Layer 3 of a small transformer language model trained on English Wikipedia (12 layers, counted from 0, width 96). Numbers have three digits each and are written without spaces.
A neuron's activation on a vector x is GELU(weights . x), where the dot is the dot product.

Input weights of the MLP neurons that the questions are about. A number n stands for (n - 500) times 0.00075.
n11: 462408571326357600631418420555588563526402442548713483614454342507352605671451753399311466813225256449590391557669448565453359723424497535523633411663554284628439592473568418652484412551399601554530497524552428453366396429403457558409430493598602472595507644457513479516415588535580431433
n15: 482450541484367543543410676522537430596544445481555625375453579712485435478466417368526583548592385585437529433315512509615473765651390584627474259725332531375513443560331347580525514351506560485665445520379409527436405535220620387449576441455588548497605515667403419491269721683491416484
n18: 788397607536411414491366658497513343503536494475599689531677409469667171259431477494405582613320648644408572547658550515325494414555545296554683461432533390513512596558625531334548513579528457421445509373406587483468558481619518444486521497433447517342429409721476360515480503565475521506
n22: 523627561474452507523381569365362421523523514513620367573413481577679357591328491726275528556165591487418554359644404474384506651467575519577306623705414409486550453523389814331552399421554460409395303452507672515629612400533467521661359370511459481593572439647668451500447410434591448480
n56: 753373473573633448484310397553587392549585632458710618500496240445422622271692415552550724484671504651388504694516645504538578491467590199484361438443536578778525449463517368676435341429356261476504416491363529256563716298683529564664471388595310551861108585619467385178582286293558500429
n81: 769567663440401381271464614447496358523600591618312469299437461617411493543293453768346450471244423455337406448441632642687580465570423531464752442648529403439332445602569691483673600413466634532520469475364580592597330421446453401510497546548484401483522386436420825516487582585531606548
n95: 458428500460457382552575278302453576540807408600644570357592238323618654167664549453459466600378319488516612554429749595308710436331484519468570409658614278414376288370625625660484660337582500666667686525467504454446781249500358637355524657788554373385460500609252327634438414469492540504
n124: 380507350500381586659556569500458692302412437238558584453465309438432570656272648549525456630608503500486375472567598560210704474493575280616647342518707452868412804486566544504727559410507381418460679564489468554355442460428525526449439342685603490535492365564457661441329671659573507409
n125: 237700396441467484537602382584366488445632481454473363368493460504662659500456664348640667571651336619582573525420555375594433539303474370482336524686480429524416411309519342644330479436455560471324656593716754469708320352203769466511399719451529645515554573760400328496479724612406522376
n185: 486603548206453409269640489621370742332535455504860638524347350540714452480563489488452496470213511504496467405422640629384429575710579560271593526519470443424541451488475590593563710309555598420696390425397638388542276516504476566489556463143775489676522470235697734570678581304474594243
n190: 399556256479596295545379284483660463348552482410329518454403677557702443639563227393720421366507674561433302557706661524408493382479381370455539658600443446545629560581403674440337488507510597366482521522144379467490539454585588581543634511404460477559597605661628684329630354581529524507
n193: 845447377541478445522396536433456421381534426601458569611407720704511640492395660789577362572493402442451341671752589589531489417312669255467515650722467439779442507519449535316638329540434511464481624370719399308249645662325527462332436571400605363504379440451455731297586696482507612313
n198: 690514442504529352583600496550581419432381610395689336522341295403517711572554575408226582403651723391504241493386650342367548607376438555557709457486444513613522417449432508411511347335460621469507578550462442466479345392471973325607511466556598368432278726416478504692476767461575532507
n207: 334632575396555262607490355662626548300476460363586561351486639629576431594615757507266497457549507642380514399256610476560606522549486480541701428380412516504364507327327304589361469517548616701581461540634403332470305389412518503467286654665567353459678487486545583425577496568699759532
n228: 488400516513526591636411604408603634556546410524254490466620370469627280800380674412677283542320439490284393519424536566473580373490453613566462363609588439446582487591676594442613344510574423671588345426305537314536632315544436512471611563533277452553548421453626403464506582643472662721
n241: 666310554422677504395480493308388601763429592288402633632551480692302608554493712367458490588413543612634415533581523449424539615346534500544300467503474355489507448521218634552619568470569546405338469622553575384362362563434627758487562676556290529604561387442500467490314273517420466375
n259: 376455389471275304459484391389425698411535443523516520438343563645629355616445482558523315815463354425523423640506532873412488534458423301544427378379493310684599503458420667434497632478536460509591454717503413570463415424477552548552662561376628522545525479658410604361605559534509545543
n271: 730532616525385515496497507524549418437525555500666591417630445435564278496684386452511460490774565723532749408514364350424567332376486690552478622385690368279605385525544371551690488527451426595525420548585440507633320736529504559513639563699517544448445436401401328233564598507583661080
n275: 195431374676519468382485451473599276351584392408583630708546248342364356373396547533476718378540567728270412522317599473374471565562492410568266513470293423608627504387396504559754735366414603660496298415432435635672386797539508429628733732581552566603599657647481384379452587481421737606
n317: 601475334472625539478331506328629559454515646390510369551423685564609240543373430431719383360479647569601320500466466358456547714556463420420529423451425365701593536616490361494351597319399515575352522480587497747503484605617572523530469575555542509522393494363664517418437608491619555686
n337: 561339552470566433604404558374388480670567504403156416508217493527464479485534624610340754446698518674583341511651412271226479516571526360467546447577611286581350507394535570519604645533559550313246654587668429440540781688288576365635579484599598518618463656511355391269403592336525407534
n343: 640370356500333273506353527500405627344488420484427506623479503373494483605343555653541416562535592386481487742561470595670371562584639532470449470658527402420487663663823349585623524551423574461516522549503454500437481459606581463312528513292479574650253631500442497536441377416468656475
n349: 444550479437436688600617524522535441408452542461433443611630473366414445676608412566392614510486612586477578454577597453595524433513482515527513473552522411679642466487471393446430452495470553425538368468416477426488602389497446439383614434497546389620382576530495524448621415549576223323
n361: 641394574590569675539356509557400458557292421453416503450542533394523386400488448679525288628509333642426519538584440500420541622448509344638494431539590387575313418438308598413518682618396546512340572465516524273594503456534555475529393590631509311668764540399364654470619568509517389389

Each question shows a token from some text and the vector x that enters the MLP there. A number n stands for (n - 500) times 0.0087.

"tic": 632448429518662590672553510558471531529727336423539379505619563328318597466442417478360511489484522521603673449614614799371205652346418724345494282274390596576651587408510514610427315734435327533334480540522464805635424567480455470511386463373476486366656410466608779270486429600417298735
Which of these neurons fires most? n11

"il": 596378384623571549626613595547525475415699268461463241560567561357454451468521413351434511498438508560595670610627504822351201530428453841385515379241440653579710593420537563574413231743495315515465548599671406639584421540449520555479318491337478510382656511478576716345423481356353366691
Which two neurons fire most, strongest first? n259, n11

" de": 570474476570640382628671492583447494544746424429512384424543563343379545428662536513463562432463523602579692509527613730287286485441523801320626187345499697584644478331387567631466315900452338480421650545601382540658375478395311368463419461296574495349604501516415696465597523415353395664
Which of these neurons fires most? n207

"w": 549307459627527499457630416577453460516674205511504305564548579336367449422589428441617531546498521535524807483547564710409241527477565842382519339234368633596741682391515589582465307593481340505401655600600339703520502475466498456497395446282483443430609529407432760478533442452331409759
The most active neuron and its activation: n259, at about 0.32

"'": 599334434548646460632506424560477439489641205390462372510575669341367638379508538440415631462450521542570709367531693690353315689443524785437522324382371664728740554321447625568497267769521468510410614639573349692579331449438377453524424421327524448477620406504495730368590413568319348630
Which of these neurons fires most? n207

"al": 581540401591624537591623523589493504433758178436473259514646598325423537500573480414465460534423519608651685472568555783344301516413389759356527341279457596621693704422445564604395261784418331578371560602538372705610456602524416442586425389335550439486610476410483700366449399469306298638
The most active neuron and its activation: n259, at about 0.28

"ed": 549431343631583653621555529602443418466711313477477314570626577297330500410527410456496452400440533545651713500633616663424318564383439815379472341287413649526682586463502707529457183680515327570407592635577411641634407532529546352597434437290420410402538534415568727417500374376460329763
Which two neurons fire most, strongest first? n349, n190

"e": 664387487727581496519576551597517396566718261513571240460625534283333520535642442516498395382412563585593744363493526664322373523406412790414519338268543652575640596469479623536458161852471326455414639532663348694625408598450524429457386383362549466509626475429359685385450495512386427660
Which of these neurons fires most? n271

"ency": 567529486624610653561561600529443432504684313443586294421696602270316512490577417391507374459582568595657690406528624716437262536425444780323525265294449591504625713445450581582413328817451337587284602611553387692704373507430408420511477485367466471461473515403618718297384481493372430668
Which of these neurons fires most? n271

"ol": 648390497615626637528682518623429453564767308460551275534613483315329543407562447433492444528443458699641697498644462708347234525516410829404534391285425641446763587415561552663470285869327305520376562555576477639601501484403433456481364405349529452455619350383520648502477360497362334611
Which of these neurons fires most? n11

"the": 625399408560619514540707475555485494491651296437548420638617545426355527407534479420415495508443587586546698472487708661354267668538455810318412206304391667599764545355419687584482298603496302541393557561572405744612410564447391495511427365343712530526604301438427670397557435475348271638
Which of these neurons fires most? n185

" more": 636469465523578500661569501651457459499679320455426301488565591398394410372593435485438568350433523631573720472531728755376322554431444813318668307323428708620785517348456541598455341640534499418317626602646378638687476517372437406548368556298580578363502461361546651274521460465313404614
Which three neurons fire most, strongest first? n337, n349, n207

" and": 607453436571607648574552527566322486537709297467502375475594514302219625604583533458446499432444517599520587406552684774411302426392405757335486313369474727578770630453484606620462265710535263532292548562717337666583404422468492442582562422341445492430640422457530674368518385509223468775
The most active neuron and its activation: n228, at about 0.27

" special": 687482468585623605564484474659526430494751319475623263508671605363460482431581453398427490442506481499715601531521669656398355484402415815402577373354476629611699662302469491584499291785445284464227644585582379640706486493346456402603463491287610460348552440319557624330508407515367336623
Which two neurons fire most, strongest first? n271, n349

"\n": 660355321621651660503617553598377451582703296555518321507565522307274564410628490402534458478524546459613725451596707847364348501491476808389455461269435706561739581354435637584478346763521453632246532477660367482625386488394463430452437404412490396418579403435602648514473329419402413593
The most active neuron and its activation: n241, at about 0.11

"o": 613467574535671542616600511484407459701808290522509314563697500379305588423569441470495458415445511687620757437474627633443268578444416796431493292259529639597652594438476531486469236825458398433354572595652498587553367500435403481477258350310580497440605368444458693492403378570377318623
Which of these neurons fires most? n241

"ach": 543426477582605505540617463634481478491700322499536324602626532399440495387569463498346375420582532593579693360583543648442242707410486861276406330303518597671612610482520665525494263715538236546318604611604415716689323525479460464450297377367495485406629510480508685331405492399373346717
Which of these neurons fires most? n22

"ta": 646451441658593502595623554570470533522798275444510246499610438401267541498531364536633432487470447629612666477577646741378278392444431762326688346234450714658672543398453569621339311599479382484465578491615339759654443469523417446431443383427563462532462416483466741352463355430426398746
The most active neuron and its activation: n56, at about 0.34

".": 622330332602615555477561685608361410525702261513470415592544579325324616486579439386499547468563528499535723345663559705356303517533510824338511355271520610605633652396453584668411194862527410558255644532701354584673392485420387506518469424440426429415579482470551621447423415441378437665
Which of these neurons fires most? n337

"C": 531445489623611510593638406644453462480723345450580373511715571373302508309637547439333484457506613543541755450596541683287230492540451768435527265379344749624721594276457549571434248705493426559435476532567426600618388611417344516486404386366574463385673444410531696501445357501477313715
Which three neurons fire most, strongest first? n207, n349, n275